Layer 11 of a small transformer language model trained on English Wikipedia (14 layers, counted from 0, width 64).
A neuron's activation on a vector x is SiLU(gate . x) times (in . x), where the dot is the dot product.

Input weights of the MLP neurons that the questions are about. A number n stands for n times 0.0041.
n9 gate: 32 -24 -6 -15 18 67 5 -6 44 2 -63 19 -14 5 -11 -17 -12 -25 3 21 43 3 5 12 22 2 31 66 38 2 -50 9 4 14 28 -4 65 -22 -1 6 -26 18 -12 19 14 15 9 -11 -52 21 8 -10 4 1 86 -12 -24 40 -7 -13 -72 11 -22 -29
n13 gate: -21 -14 -34 2 -23 6 1 8 10 36 13 -32 -6 -14 -26 71 24 8 -32 12 1 9 -29 -5 16 34 -7 37 -20 -41 -7 -45 49 4 5 -17 2 31 61 -5 6 22 -32 10 2 5 33 -47 9 -32 -12 -51 -22 55 45 -23 19 -29 1 -31 -21 -13 11 -53
n35 gate: -21 45 5 44 -2 16 46 -25 -43 -45 -19 45 12 -8 -23 7 -1 5 4 -39 16 2 -11 -3 27 39 11 24 -37 32 13 -21 30 11 -31 -18 -28 -39 -1 42 -29 -68 -15 18 -6 -34 19 31 29 -4 48 -1 -1 20 -1 -17 17 27 46 22 -20 -37 -5 2
n43 gate: 40 -2 -12 -38 25 33 -25 12 23 -14 -58 -6 53 -20 34 -18 13 28 -62 -16 39 29 30 -24 29 11 30 65 6 -28 29 -20 42 29 -57 38 37 19 -10 29 -18 -8 27 5 -27 -30 48 -24 59 17 4 -18 -5 4 8 -7 -1 -5 54 -33 9 -20 37 -6
n44 gate: -29 35 -5 -2 -15 22 -5 15 25 -3 10 19 1 0 -19 14 21 26 -56 -10 34 -23 52 0 -10 5 -7 -9 18 -8 -14 -4 43 13 -11 -17 -23 -16 18 7 27 -36 -93 -8 -43 -35 37 -44 -12 23 -19 40 -36 27 -12 -47 -28 9 -3 17 17 72 13 45
n46 gate: 18 22 43 5 -32 28 -12 -23 38 35 45 -43 -25 -35 4 39 42 12 32 8 60 2 -28 -11 -48 14 29 25 -31 -25 -14 14 -8 3 1 -11 -28 38 -6 52 23 19 -59 -15 38 18 12 -4 -6 8 -2 44 -14 -39 39 74 26 -1 -45 22 50 -57 16 7
n51 gate: 17 6 -2 -60 -18 12 -36 43 30 -11 -82 -4 -20 49 21 25 -44 36 -20 18 24 1 -17 3 10 61 17 42 44 -2 24 13 -17 -3 32 -13 6 42 18 29 -14 -24 2 -39 14 0 0 13 5 -19 -7 -92 -52 5 -7 3 33 2 37 1 -34 -33 -72 64
n61 gate: 41 -8 -5 -25 -10 -31 55 33 -5 -39 -8 14 2 10 -4 -4 18 -43 -15 59 14 -4 -1 -8 8 14 -2 -5 40 6 -14 5 -19 54 16 19 -31 -4 42 -28 -5 -41 -3 -44 -52 -24 39 45 -29 -1 7 -31 3 39 48 -42 42 30 6 -11 -28 -12 -7 -2
n62 gate: -18 -5 -15 12 6 26 -61 -22 31 -44 44 33 65 14 -2 21 4 14 18 3 -50 28 -34 -21 54 33 4 19 10 -23 12 10 -37 11 -47 23 -3 17 -23 39 -43 21 39 -66 42 32 27 -54 13 23 -12 -43 8 -22 -11 23 -48 3 -22 51 4 17 -15 -5
n67 gate: -12 8 42 -10 15 45 -35 7 -12 24 14 -15 58 -17 -8 -9 -26 -32 -19 -21 -4 -57 -33 -41 14 21 12 -28 -17 22 19 13 -78 3 62 -21 2 48 17 -9 42 6 -4 12 -24 19 -13 32 -3 3 17 21 -6 18 2 -38 -18 -16 -12 2 47 -29 22 -53
n71 gate: 20 -44 -33 42 21 -30 -13 -19 -34 -50 31 42 17 -4 30 14 -28 -30 15 18 13 -16 11 17 -17 48 -3 -4 17 -4 -15 -61 9 32 0 -4 -1 18 15 -14 -27 22 4 -7 -4 0 35 -27 -32 -12 35 77 -7 -20 3 47 16 -31 -51 15 -19 34 -17 -4
n77 gate: 37 31 -27 47 -29 27 15 47 30 -9 -25 -15 -1 -32 -10 -72 3 -30 5 -25 -24 15 -9 -8 9 46 -25 26 -17 -16 11 45 -44 -13 26 -79 5 56 20 41 -27 -21 -59 -29 20 -28 -21 -14 21 -12 16 -21 -12 1 52 -22 -27 10 13 28 61 28 -14 -4
n85 gate: 23 9 -25 -72 73 -1 33 -18 20 42 6 -26 0 -2 -4 -6 6 2 -7 15 -11 -33 17 -3 21 -7 -4 -26 -5 -13 -38 -52 15 41 26 -11 -30 -16 64 -35 3 -32 40 -25 -27 -1 20 -4 -31 -9 -46 27 -15 49 -47 23 -12 -4 30 -22 -36 19 12 3
n96 gate: 48 0 -45 0 -6 -12 -12 -15 -32 6 3 -43 -56 -3 -17 -15 -4 -58 10 -5 25 -54 26 -32 23 12 -15 -24 -16 9 -10 -27 40 60 7 -31 2 3 -17 -12 -41 64 8 27 17 17 38 -20 -24 -29 31 54 -6 -17 13 6 16 10 -12 23 -42 17 -62 -35
n104 gate: -20 -16 -51 48 22 -23 18 -27 -16 45 19 -60 13 26 -33 -27 1 12 38 64 -8 -5 7 79 8 21 10 -20 9 12 31 39 4 36 30 -33 -16 6 -10 -40 -19 53 -9 18 7 7 15 -12 -23 -50 -20 -14 12 36 11 26 25 6 -2 -11 19 -34 -54 -22
n106 gate: -28 -45 -15 22 9 26 -13 -5 6 31 -21 13 -22 1 -8 2 -20 6 -18 -12 32 3 -27 -24 2 5 -9 16 -23 -24 8 72 65 22 -21 -50 47 13 24 -24 32 -15 -32 51 15 60 3 -19 -37 -5 -29 -26 35 27 -60 -3 -16 -7 -49 -46 -10 -17 -21 22
n112 gate: 45 4 24 12 9 -16 -21 -8 10 -14 13 54 43 4 42 -9 2 -25 -13 14 60 2 14 4 22 22 29 18 3 -33 -2 -8 -12 34 41 -59 7 -6 -5 60 58 35 36 -25 -9 24 22 35 10 19 25 -17 25 47 -41 -37 -46 1 17 -29 17 6 1 -28
n114 gate: 5 13 12 -7 22 -25 -4 20 -23 37 45 44 17 26 -10 4 19 -12 9 -33 -11 -31 22 25 -10 20 8 -25 -17 13 27 -31 -35 -7 10 29 -4 24 15 4 -24 25 44 68 -28 24 -16 9 -2 11 -24 -21 -12 -36 -16 -40 -10 -66 -14 -19 0 -9 -54 -26
n9 in: 16 -6 34 -18 22 9 -1 11 -9 15 -13 -1 -2 -38 -4 -2 26 33 11 16 -9 -19 15 25 -36 17 -6 -55 -44 39 -65 2 -4 -40 3 -7 -43 -20 -10 13 11 -27 27 -7 22 -2 -33 -20 -19 32 24 13 -9 -25 -62 -41 -20 25 11 26 56 -27 -18 -14
n13 in: 5 19 -62 21 -51 2 -12 9 -36 -9 22 35 11 -22 -23 15 -15 -20 32 -3 22 -12 -29 53 2 -52 -21 -29 41 32 -47 24 36 -28 -39 7 71 46 -40 10 19 38 20 9 41 51 33 16 2 -40 14 9 -16 36 -2 17 -3 27 20 -19 15 12 12 -10
n35 in: -31 -28 -29 -10 5 16 -13 -30 68 10 21 -11 -40 12 -44 28 3 7 34 0 -39 31 49 -16 -4 -58 -38 -38 -19 -6 31 -3 -29 -18 13 -43 34 24 31 -4 -4 -34 45 15 -16 24 1 -24 -27 6 -25 32 -9 18 -46 49 14 -48 -12 -6 4 -31 23 -21
n43 in: 38 -44 37 -45 17 40 50 2 -16 20 -66 40 -32 9 -12 -1 6 -4 -14 2 40 7 -13 -22 3 -4 23 42 25 -11 17 -27 -2 -7 -8 38 -38 12 0 20 -17 -12 -27 26 3 57 -31 -9 61 -29 23 16 -9 -9 41 -9 8 21 19 -5 -26 14 -37 2
n44 in: 21 -11 16 1 -28 -6 -18 82 -47 -20 30 15 2 45 31 -54 -6 1 17 9 -5 -7 -59 -25 56 -41 -55 25 40 61 -15 0 8 9 -58 3 1 -6 27 11 1 49 -2 29 15 15 11 7 -25 -16 9 20 -14 -5 -2 18 22 -15 43 -27 -10 4 58 -7
n46 in: -13 -6 27 26 17 -45 -8 11 40 -43 26 27 -8 12 -16 20 66 34 13 5 -53 8 21 -2 -3 22 41 9 -22 29 13 -40 3 -33 32 -20 11 -50 28 43 0 -13 13 -45 33 -15 -13 16 -4 -31 39 11 -17 -4 20 4 -11 39 25 4 26 9 -75 33
n51 in: -4 9 -8 1 -29 -33 -13 -5 49 14 -18 -43 65 30 18 -6 -13 8 3 -9 8 -18 2 -13 -45 0 31 -19 -38 11 -2 -39 -31 6 -40 -1 45 17 51 -49 -33 -51 41 28 -40 7 31 16 -40 36 9 26 -4 19 -12 -61 -37 -30 -48 -46 3 48 59 43
n61 in: 57 -31 -14 -5 -25 -5 7 42 13 -9 -55 -27 -20 17 -41 27 35 47 -11 52 8 0 6 23 5 19 13 -14 36 5 -32 -30 6 15 -22 28 -58 -4 32 -25 -20 4 -19 18 -23 -9 18 -27 15 -36 -18 -11 -43 3 59 -40 -1 57 8 14 15 21 -2 -6
n62 in: 16 23 -61 -23 30 -8 15 54 12 1 -20 0 30 -43 39 60 -2 63 24 -11 6 12 3 55 13 10 -19 -1 7 -36 -1 22 45 27 -28 -49 -40 -18 -33 -34 5 26 36 -30 -15 -26 43 -1 -54 -6 -46 -30 -25 48 -10 46 19 -51 32 39 -66 -11 -2 28
n67 in: -63 -23 -10 39 11 -4 6 -25 -56 42 24 7 -55 13 -10 32 4 8 -22 1 3 -49 25 6 12 -55 -34 -13 44 -10 3 11 10 19 9 20 29 -37 7 4 -2 -11 13 25 -9 80 25 -19 -50 -4 19 21 12 -36 22 -2 67 -10 23 -10 -36 34 24 8
n71 in: 40 67 12 0 40 10 59 -28 46 -37 -37 0 -33 -23 -60 -36 -5 29 -12 -15 21 -2 12 6 27 0 -45 28 44 -33 1 61 16 -24 -17 19 -7 12 -34 8 38 -56 -29 -56 26 3 21 40 22 -26 14 -73 1 2 -29 26 36 -12 8 38 34 40 15 27
n77 in: -28 9 -5 -13 7 -2 -1 2 37 9 -18 42 38 3 -21 2 26 12 -18 -22 7 2 6 44 -22 56 32 -31 10 14 43 -31 -46 -27 41 -5 -43 7 -6 -17 -36 29 -39 17 3 30 8 -46 -1 -8 -42 34 4 -8 10 23 -27 26 27 23 -17 -60 -33 53
n85 in: 11 47 -13 9 21 12 -68 25 10 54 -4 -6 -30 6 27 -57 52 31 -31 -16 13 -88 -15 17 10 -12 -37 -32 -65 -7 -3 7 -37 11 -8 18 -1 28 -26 -14 -13 17 10 26 15 -5 4 -1 3 30 6 -13 -11 -24 24 49 -25 -3 16 -13 8 -85 36 -26
n96 in: -2 -27 -11 -23 4 -50 2 -11 6 -9 3 24 -29 18 -13 36 60 -5 25 42 1 17 15 24 -19 43 -45 -17 -9 -11 -28 21 -28 3 54 -2 -71 44 5 -5 -22 41 -29 -51 -16 -30 25 17 -34 -15 9 32 18 49 1 19 14 57 -23 3 -6 -55 -37 37
n104 in: 26 71 5 3 75 -30 -29 -15 -1 -10 23 -13 3 -3 -2 -33 -29 8 -25 -17 -56 -1 -16 16 -12 19 33 2 -29 -13 -31 -37 31 -19 -29 33 -70 -5 2 -35 48 -62 11 20 20 -19 45 -38 70 8 19 5 -13 -10 9 -19 9 25 1 25 26 -27 -31 -44
n106 in: 5 -31 -21 -8 8 -41 -38 -17 19 35 -38 65 -55 15 14 19 18 20 -6 20 -48 -2 12 -10 -21 -58 55 70 19 -39 35 19 -36 -18 16 13 18 -36 15 26 5 -9 -53 26 -42 61 18 7 27 -32 -35 -9 10 -3 -31 31 -20 -5 -41 -8 5 -9 -21 -30
n112 in: 22 -59 24 -9 40 -2 29 -16 50 30 38 -2 -3 -7 -6 -34 12 10 -7 -27 -31 -6 5 -52 24 -7 -25 9 -50 83 -28 13 -16 -42 23 8 15 38 14 33 48 -21 -44 34 14 9 -19 -32 -19 54 0 -11 10 15 11 29 -43 6 -16 -37 -11 -9 -9 -17
n114 in: -51 1 35 30 -19 -14 -52 -21 -37 -1 -14 35 -14 -18 12 4 14 -15 42 21 5 -12 9 35 -31 -27 -27 -4 -9 -24 13 -6 -15 -1 33 -7 28 -19 74 3 -18 -78 -55 -39 -54 -15 -12 63 11 -21 -47 18 2 9 -34 -7 24 -52 6 -13 -5 -11 -51 9

Each question shows a token from some text and the vector x that enters the MLP there. A number n stands for n times 0.045.

" received": -14 -27 3 -15 -5 -18 48 -25 12 -6 1 -1 8 3 -5 13 16 -4 -10 -4 9 19 0 -19 -5 25 -30 -7 14 11 -3 13 -6 -30 43 7 19 8 -76 12 -17 1 19 8 -8 -12 -30 -4 19 19 -50 8 16 4 -7 -4 -1 12 6 -41 -6 2 22 -6
Which two neurons fire most, strongest first? n44, n104

"-": 2 -5 -18 -3 -8 25 -16 6 20 -18 -21 17 19 10 -1 1 29 12 11 -29 0 7 -11 4 10 4 2 17 -13 42 24 17 2 -27 46 -24 3 -10 -40 -28 -8 12 16 -14 38 14 38 9 27 27 -3 -9 -1 21 52 33 -5 -33 16 -5 19 -1 53 5
Which three neurons fire most, strongest first? n62, n77, n114

" Alex": 20 -8 -23 -49 -13 1 -4 -8 11 -6 5 19 -20 2 3 0 -30 21 7 18 14 31 -17 10 17 2 -10 -2 15 4 -15 -13 22 -22 10 -9 26 -27 -23 4 -7 -4 13 -18 3 13 20 21 -10 57 -33 -42 2 25 -6 -4 -43 10 9 -9 -34 53 -45 10
Which neuron fires most, and how strongly? n62, at about 2.1

" t": 16 11 -41 6 4 -17 -3 10 -11 -22 -11 43 -40 -6 12 -21 -20 -5 0 26 -26 -8 -11 -4 -28 33 -36 -53 11 12 -9 -20 2 -11 39 -14 -11 1 -15 -10 -55 22 -19 43 17 -13 23 29 34 -12 3 3 -18 28 43 10 0 -10 0 -8 13 -4 -5 7
Which neuron fires most, and how strongly? n96, at about 3.1

" In": -9 -26 16 -5 15 15 59 5 -13 -18 -28 2 -22 4 -12 10 -13 2 20 -6 -4 18 -18 4 -28 35 1 21 9 -31 -7 -13 -8 -34 -4 -19 -17 -16 -9 14 23 2 19 17 30 2 2 13 13 -3 -63 -7 3 23 10 7 -6 -22 1 -20 20 37 3 7
Which neuron fires most, and how strongly? n67, at about 0.21

" rec": -6 3 -39 17 -18 -8 -14 2 -4 -9 7 31 0 50 22 -10 14 -44 36 -5 -10 -6 -13 -6 28 21 10 -31 6 -23 -2 -4 -31 -26 45 -11 -3 -5 -28 -3 -23 -6 -6 19 16 14 0 -5 35 15 19 -10 -16 38 15 16 -39 -14 0 -40 12 -14 -28 -23
Which two neurons fire most, strongest first? n77, n112

"ers": -7 18 -16 -4 8 2 3 -13 39 0 -25 -15 -48 13 -7 9 2 3 3 -13 -12 11 -1 23 -30 15 -12 9 4 2 -40 2 -20 -36 -4 21 11 -23 -48 -2 1 12 41 11 16 5 -10 46 3 10 -31 -7 10 -2 17 16 -5 51 3 -1 4 -12 -7 18
Which three neurons fire most, strongest first? n9, n44, n114

"ell": 14 40 2 -11 -13 -2 17 -24 -22 8 30 -16 2 -23 0 4 4 6 0 -30 11 -14 -32 -12 -26 36 -38 -11 -33 -43 -6 -18 6 -22 6 28 19 28 -38 -4 -8 -11 41 -20 6 -12 -11 22 -4 -16 -18 -12 16 35 7 15 3 4 -16 -44 -8 27 -1 -25
The neuron with the highest activation: n13

"p": -17 12 -1 -3 -8 18 -18 -14 -1 -30 16 52 -33 -8 14 15 5 10 -3 -13 11 4 4 55 -52 31 -4 -10 32 36 -10 23 -17 -15 17 -29 9 9 1 -18 -6 -12 24 -32 1 25 24 38 13 30 5 13 23 -31 -8 -13 -19 22 11 4 -6 53 -2 -3
The neuron with the highest activation: n71

",": -9 -38 -10 -10 -9 -18 16 0 49 -4 28 -3 -3 -8 -6 -2 29 -13 -13 -3 -9 11 -25 19 -16 32 -12 -5 12 28 -15 -23 -17 -41 9 23 9 -33 -33 -16 12 4 17 -10 25 -8 21 3 30 5 -60 4 -12 1 14 13 -18 3 -19 -15 0 14 -1 1
The neuron with the highest activation: n67

"it": -9 24 -4 -16 -5 8 -10 -2 7 -14 26 9 -31 -8 18 -5 10 27 17 -11 6 -15 -9 37 -20 38 -25 -11 -32 -8 -30 1 -43 -25 -12 19 29 -30 -43 2 -10 -16 38 -3 -3 -29 7 60 7 15 -24 -11 5 -3 4 -14 19 10 7 8 -5 -16 10 -2
The neuron with the highest activation: n114

" ": -9 -44 -5 15 -2 -11 -8 -8 10 -8 -19 35 -36 -12 -26 -6 1 -7 3 -12 3 12 9 4 -23 15 -29 -45 -8 -6 5 -1 -25 2 17 9 14 19 -6 -18 -22 23 -4 -9 43 -33 26 21 20 24 -22 -10 -49 20 12 42 -11 -11 -6 -21 20 26 32 1
Which two neurons fire most, strongest first? n71, n77

" L": 13 -17 -9 34 13 24 12 -29 10 -10 24 11 -22 18 24 -25 -12 28 -28 5 12 20 31 -21 12 8 0 -33 -6 8 -7 -21 -7 7 21 14 -13 -13 -8 5 7 11 38 18 -1 -6 23 56 12 25 -7 -25 10 20 46 3 2 15 -31 -5 2 29 -18 36
Which neuron fires most, and how strongly? n112, at about 0.68

"enn": 36 14 20 14 -2 2 -13 10 0 15 52 -23 -18 10 -19 -24 -29 9 4 -10 18 -9 -11 25 24 18 -19 -13 -19 -24 16 -21 37 -25 6 39 33 -1 -36 15 -3 13 19 -17 0 -9 -5 -1 21 38 -25 9 7 18 14 50 26 26 -23 -27 -12 10 -31 5
Which two neurons fire most, strongest first? n104, n61

" with": -3 -22 3 8 -5 11 28 -32 39 -5 13 12 -24 -5 -7 15 0 -14 -13 5 -10 -18 -12 -13 -24 16 6 0 27 3 -5 -22 -14 -36 45 -10 -8 -22 -45 4 -8 2 10 -11 -4 4 7 20 29 18 -68 -11 7 26 -13 9 -16 -7 -5 -15 12 -9 4 -26
Which three neurons fire most, strongest first? n112, n44, n51

"own": -17 -6 2 -6 -10 0 34 -23 16 -17 23 9 -9 22 -9 0 28 22 -4 -23 -8 2 -22 4 -20 -29 -8 -21 28 1 -22 11 -5 -51 -13 -7 11 24 -50 9 7 -4 10 -9 14 -2 7 51 2 11 -49 -2 -2 2 3 -2 8 9 2 -17 6 35 35 11
The neuron with the highest activation: n104

"ent": 7 20 57 -6 8 -2 37 -49 -9 17 32 22 -37 18 -10 -18 22 14 45 -34 -6 -39 27 1 -34 -8 19 -7 -9 -32 -16 -11 8 3 -3 27 -13 4 -37 14 20 24 11 33 -2 3 5 2 39 4 -5 -2 28 11 14 16 11 27 13 -20 4 8 2 -6
The neuron with the highest activation: n62

"le": -3 2 -5 -6 52 -25 12 -15 6 23 -32 13 -13 -11 34 -4 31 28 -15 14 -16 23 24 11 -15 26 2 -8 -1 -19 14 2 -2 -25 25 16 9 16 -8 26 32 -30 7 -26 -44 24 20 49 14 24 -2 17 0 41 -10 1 18 5 1 -11 20 10 27 -5
The neuron with the highest activation: n112

"2": 5 -23 20 42 5 -6 4 -10 -14 2 8 43 -20 -28 9 15 -1 -1 -3 5 24 -15 -25 29 -12 23 27 -7 -1 15 37 14 -4 12 20 -4 12 3 -45 -3 30 -22 34 -30 48 5 1 3 1 -12 -23 30 -27 41 8 37 -21 -7 -26 11 -1 19 41 8
The neuron with the highest activation: n71

"ro": -19 27 -2 -15 -7 -28 -14 -4 7 -34 -9 14 -32 10 -13 -1 -10 21 20 -27 5 10 -1 15 -1 18 -35 32 -13 -4 -2 8 2 -1 -6 -6 29 -42 -11 8 -19 -28 35 4 17 18 5 58 -14 6 -9 -27 0 46 11 -16 14 -6 31 -20 -1 19 31 -18
The neuron with the highest activation: n35

"ig": -12 -4 -24 29 -8 15 21 -28 33 0 23 24 -54 -10 -15 8 19 -38 -11 16 -8 -22 -28 -1 -22 24 1 3 31 -13 -11 -10 -1 -26 23 4 14 -21 -48 -13 -21 1 -10 -21 0 -11 -1 44 38 17 -23 22 -9 26 -7 0 -22 -10 14 -1 -21 -28 23 -13
Which two neurons fire most, strongest first? n51, n35

" from": -14 -14 8 -6 7 -2 38 2 16 -6 -7 10 -7 -9 19 21 4 -14 -1 -6 -15 0 -24 -18 -16 2 -6 -11 6 -1 -2 -37 -1 -34 9 -9 22 -29 -41 10 12 -6 10 -1 22 3 5 1 8 21 -82 -25 5 3 -3 4 4 -9 -12 -19 26 16 -1 -16
Which neuron fires most, and how strongly? n96, at about 0.33

"ou": -4 -4 16 2 30 -21 7 2 50 20 14 -2 3 -6 35 31 -14 66 5 21 8 -4 -26 28 -14 -4 8 0 -19 -7 3 24 19 -11 3 0 13 -47 -8 -28 21 -23 -18 -12 -16 5 -25 12 25 36 19 24 -3 23 40 -38 -28 -14 13 -13 28 -7 3 19
The neuron with the highest activation: n46

" educ": 1 15 6 44 -8 -9 -6 14 17 -1 34 -27 -57 13 19 -14 12 -28 -25 5 1 22 -7 -3 -10 1 -34 -8 1 4 -1 3 8 -27 11 15 24 18 -59 21 -48 2 7 22 -32 -16 -53 -10 30 -4 2 17 -3 31 0 -12 11 -4 0 -3 1 37 40 7
The neuron with the highest activation: n62

" The": 10 -27 15 9 23 22 3 8 4 -6 1 13 -3 9 29 -1 -11 32 -29 15 4 -16 -22 23 10 21 -5 6 8 3 0 -10 5 -56 10 31 35 -3 -11 -19 -5 -6 -10 7 38 18 30 36 17 1 -59 11 -5 8 20 -9 -8 -6 16 -10 14 33 -10 3
Which neuron fires most, and how strongly? n43, at about 0.46

"ation": -22 18 -33 2 1 5 31 -14 46 9 3 8 -42 -14 18 28 35 9 7 5 -8 6 -26 -3 -10 -3 -23 -11 5 -12 -14 6 -6 -38 16 49 14 1 -50 9 -11 -7 21 15 12 -28 0 24 34 1 -33 -9 -9 15 -11 -10 -4 31 -4 -1 -26 -12 35 -2
The neuron with the highest activation: n44

" Che": -9 4 -4 32 18 11 -10 -5 30 5 -13 13 -6 6 28 -2 -14 44 -5 7 -38 -18 -16 15 -1 23 2 10 -28 20 7 -8 38 -9 -3 16 24 -35 -1 -1 50 -10 -36 11 2 17 7 23 25 1 7 8 -28 32 42 -18 2 -26 21 -8 7 72 35 21
Which neuron fires most, and how strongly? n44, at about 1.1

"is": 4 5 14 -19 -21 -1 -26 -1 -4 5 -28 27 -18 11 3 -12 0 12 1 -26 -9 -33 -6 -18 -22 26 0 -14 -4 -18 23 1 -20 -17 33 5 6 15 -18 31 77 -43 1 6 -19 48 1 16 1 29 6 5 1 36 21 -7 -1 -24 39 -29 35 -10 22 -27
Which two neurons fire most, strongest first? n112, n67

" Ch": 12 -5 -33 38 12 30 16 -36 -33 15 6 11 -20 8 21 -15 -2 5 -2 -4 13 1 -20 3 14 13 -13 -34 15 -20 -9 -16 14 7 -29 -3 10 -26 -19 -31 18 -13 7 -38 7 -5 56 24 36 14 -33 -20 3 -6 51 -1 -12 -14 -18 -14 -22 20 0 13
Which two neurons fire most, strongest first? n71, n62

"ing": -14 13 -15 -15 12 9 41 -24 32 11 9 7 -17 -11 21 27 40 27 1 -15 -1 2 -26 13 -23 13 -8 -20 4 -6 -11 -4 -3 -27 11 5 14 -9 -61 -1 -16 -1 26 4 37 5 9 49 3 11 -39 -14 11 6 -3 -20 4 17 12 -21 -3 6 27 -10
The neuron with the highest activation: n44

"8": 11 -3 -16 58 -21 1 19 -15 0 -9 -5 3 -4 -13 -9 18 -15 23 -23 -3 -15 -32 -25 -1 -20 16 -10 -18 16 -5 8 -1 -33 12 22 -2 -5 1 -3 6 7 1 26 9 23 28 -5 29 31 9 -48 26 -23 -4 -7 17 -28 39 -22 -2 -10 18 45 -21
The neuron with the highest activation: n67

"ence": -24 25 -14 -1 10 -24 23 -24 23 4 0 3 -20 -5 9 30 29 8 21 -1 -29 0 -18 1 -29 9 4 -31 1 -28 -11 -1 -2 -47 1 29 13 6 -47 17 6 -18 31 6 2 -10 2 45 5 9 -38 20 0 13 -23 -7 -5 32 12 -17 -7 -3 12 1
Which three neurons fire most, strongest first? n44, n43, n61

"und": 35 6 -18 -9 22 26 7 -43 -61 20 6 8 35 13 -10 6 -9 2 -6 -31 -1 5 10 13 17 14 -25 -18 -30 -24 2 -24 25 0 -21 10 13 5 -11 -2 18 -13 12 -49 -9 4 8 32 20 -10 -25 23 -17 27 39 -13 -25 -5 -2 -22 21 9 21 -30
The neuron with the highest activation: n13

"==\n": 3 -28 -32 0 -20 -5 -6 -29 3 -12 -27 7 -24 -5 -9 22 -14 8 -3 13 -20 -10 -24 10 -10 -22 18 17 2 -23 -30 -23 -47 -13 51 14 -20 -36 -41 -16 2 4 27 17 -14 -19 5 16 55 -13 -28 6 4 20 -7 13 -17 -16 16 -3 -26 4 18 32
The neuron with the highest activation: n44

"ol": -3 42 21 16 -8 -11 -26 -10 2 28 -1 -5 -50 5 -16 -11 -9 21 45 4 9 7 -22 -15 8 41 -19 -1 -10 -39 -6 -27 10 0 14 -35 -15 35 -12 -23 13 14 32 13 -15 25 3 5 17 20 -20 -38 -3 46 2 2 -12 -6 -4 -20 16 41 24 -20
Which three neurons fire most, strongest first? n85, n13, n104

" her": -31 16 -27 -5 -3 -33 36 -26 -4 5 5 21 -24 -1 24 15 7 4 -25 8 -16 -24 -16 -1 6 5 -12 20 -1 -1 -8 -18 2 -45 10 -19 13 -7 -5 12 -13 8 -13 49 8 5 -1 10 19 19 -53 45 2 10 17 -13 6 -6 2 -53 2 -4 34 8
Which two neurons fire most, strongest first? n13, n106

" in": 8 -28 17 -10 11 5 38 2 5 -1 -12 -5 -21 -13 -5 10 -8 -7 11 -8 -15 -1 -16 -12 -41 39 2 -1 8 -13 -8 -27 -7 -44 -19 -1 2 -20 -42 1 14 -4 -5 3 33 -4 -8 6 16 9 -64 9 -4 22 -1 7 -14 -29 -18 -24 28 27 6 11
Which neuron fires most, and how strongly? n67, at about 0.28

" and": 7 -13 -4 -15 12 4 32 -16 -1 6 2 -5 18 -2 -13 -26 19 -23 -30 -12 5 36 -13 20 17 26 21 4 -20 21 14 -1 -10 -20 21 14 4 -33 -44 -7 -6 -51 24 13 14 9 11 36 5 15 -63 -10 -7 -13 5 -4 -27 1 -2 -18 0 -1 -2 11
Which neuron fires most, and how strongly? n44, at about 0.38

" im": 8 30 19 8 -25 -9 17 33 30 -32 -35 -6 9 -11 25 -24 10 -13 -7 9 -11 33 -44 -27 17 -12 -8 7 62 -12 -5 16 1 17 21 28 2 -9 -35 7 4 -6 -12 -2 18 31 14 8 10 26 18 30 19 32 22 -33 -28 6 28 -7 19 23 15 -18
Which neuron fires most, and how strongly? n43, at about 1.2

"eration": -18 0 -17 21 1 10 34 -18 40 5 14 10 -52 -2 -13 21 18 -18 -17 20 -3 -4 -24 1 -21 10 1 4 30 -14 -16 -3 -4 -41 13 16 18 -2 -52 9 -10 10 0 -15 9 -8 9 43 30 0 -43 22 -4 16 -18 6 -25 14 -4 -6 -26 -16 16 -5
The neuron with the highest activation: n51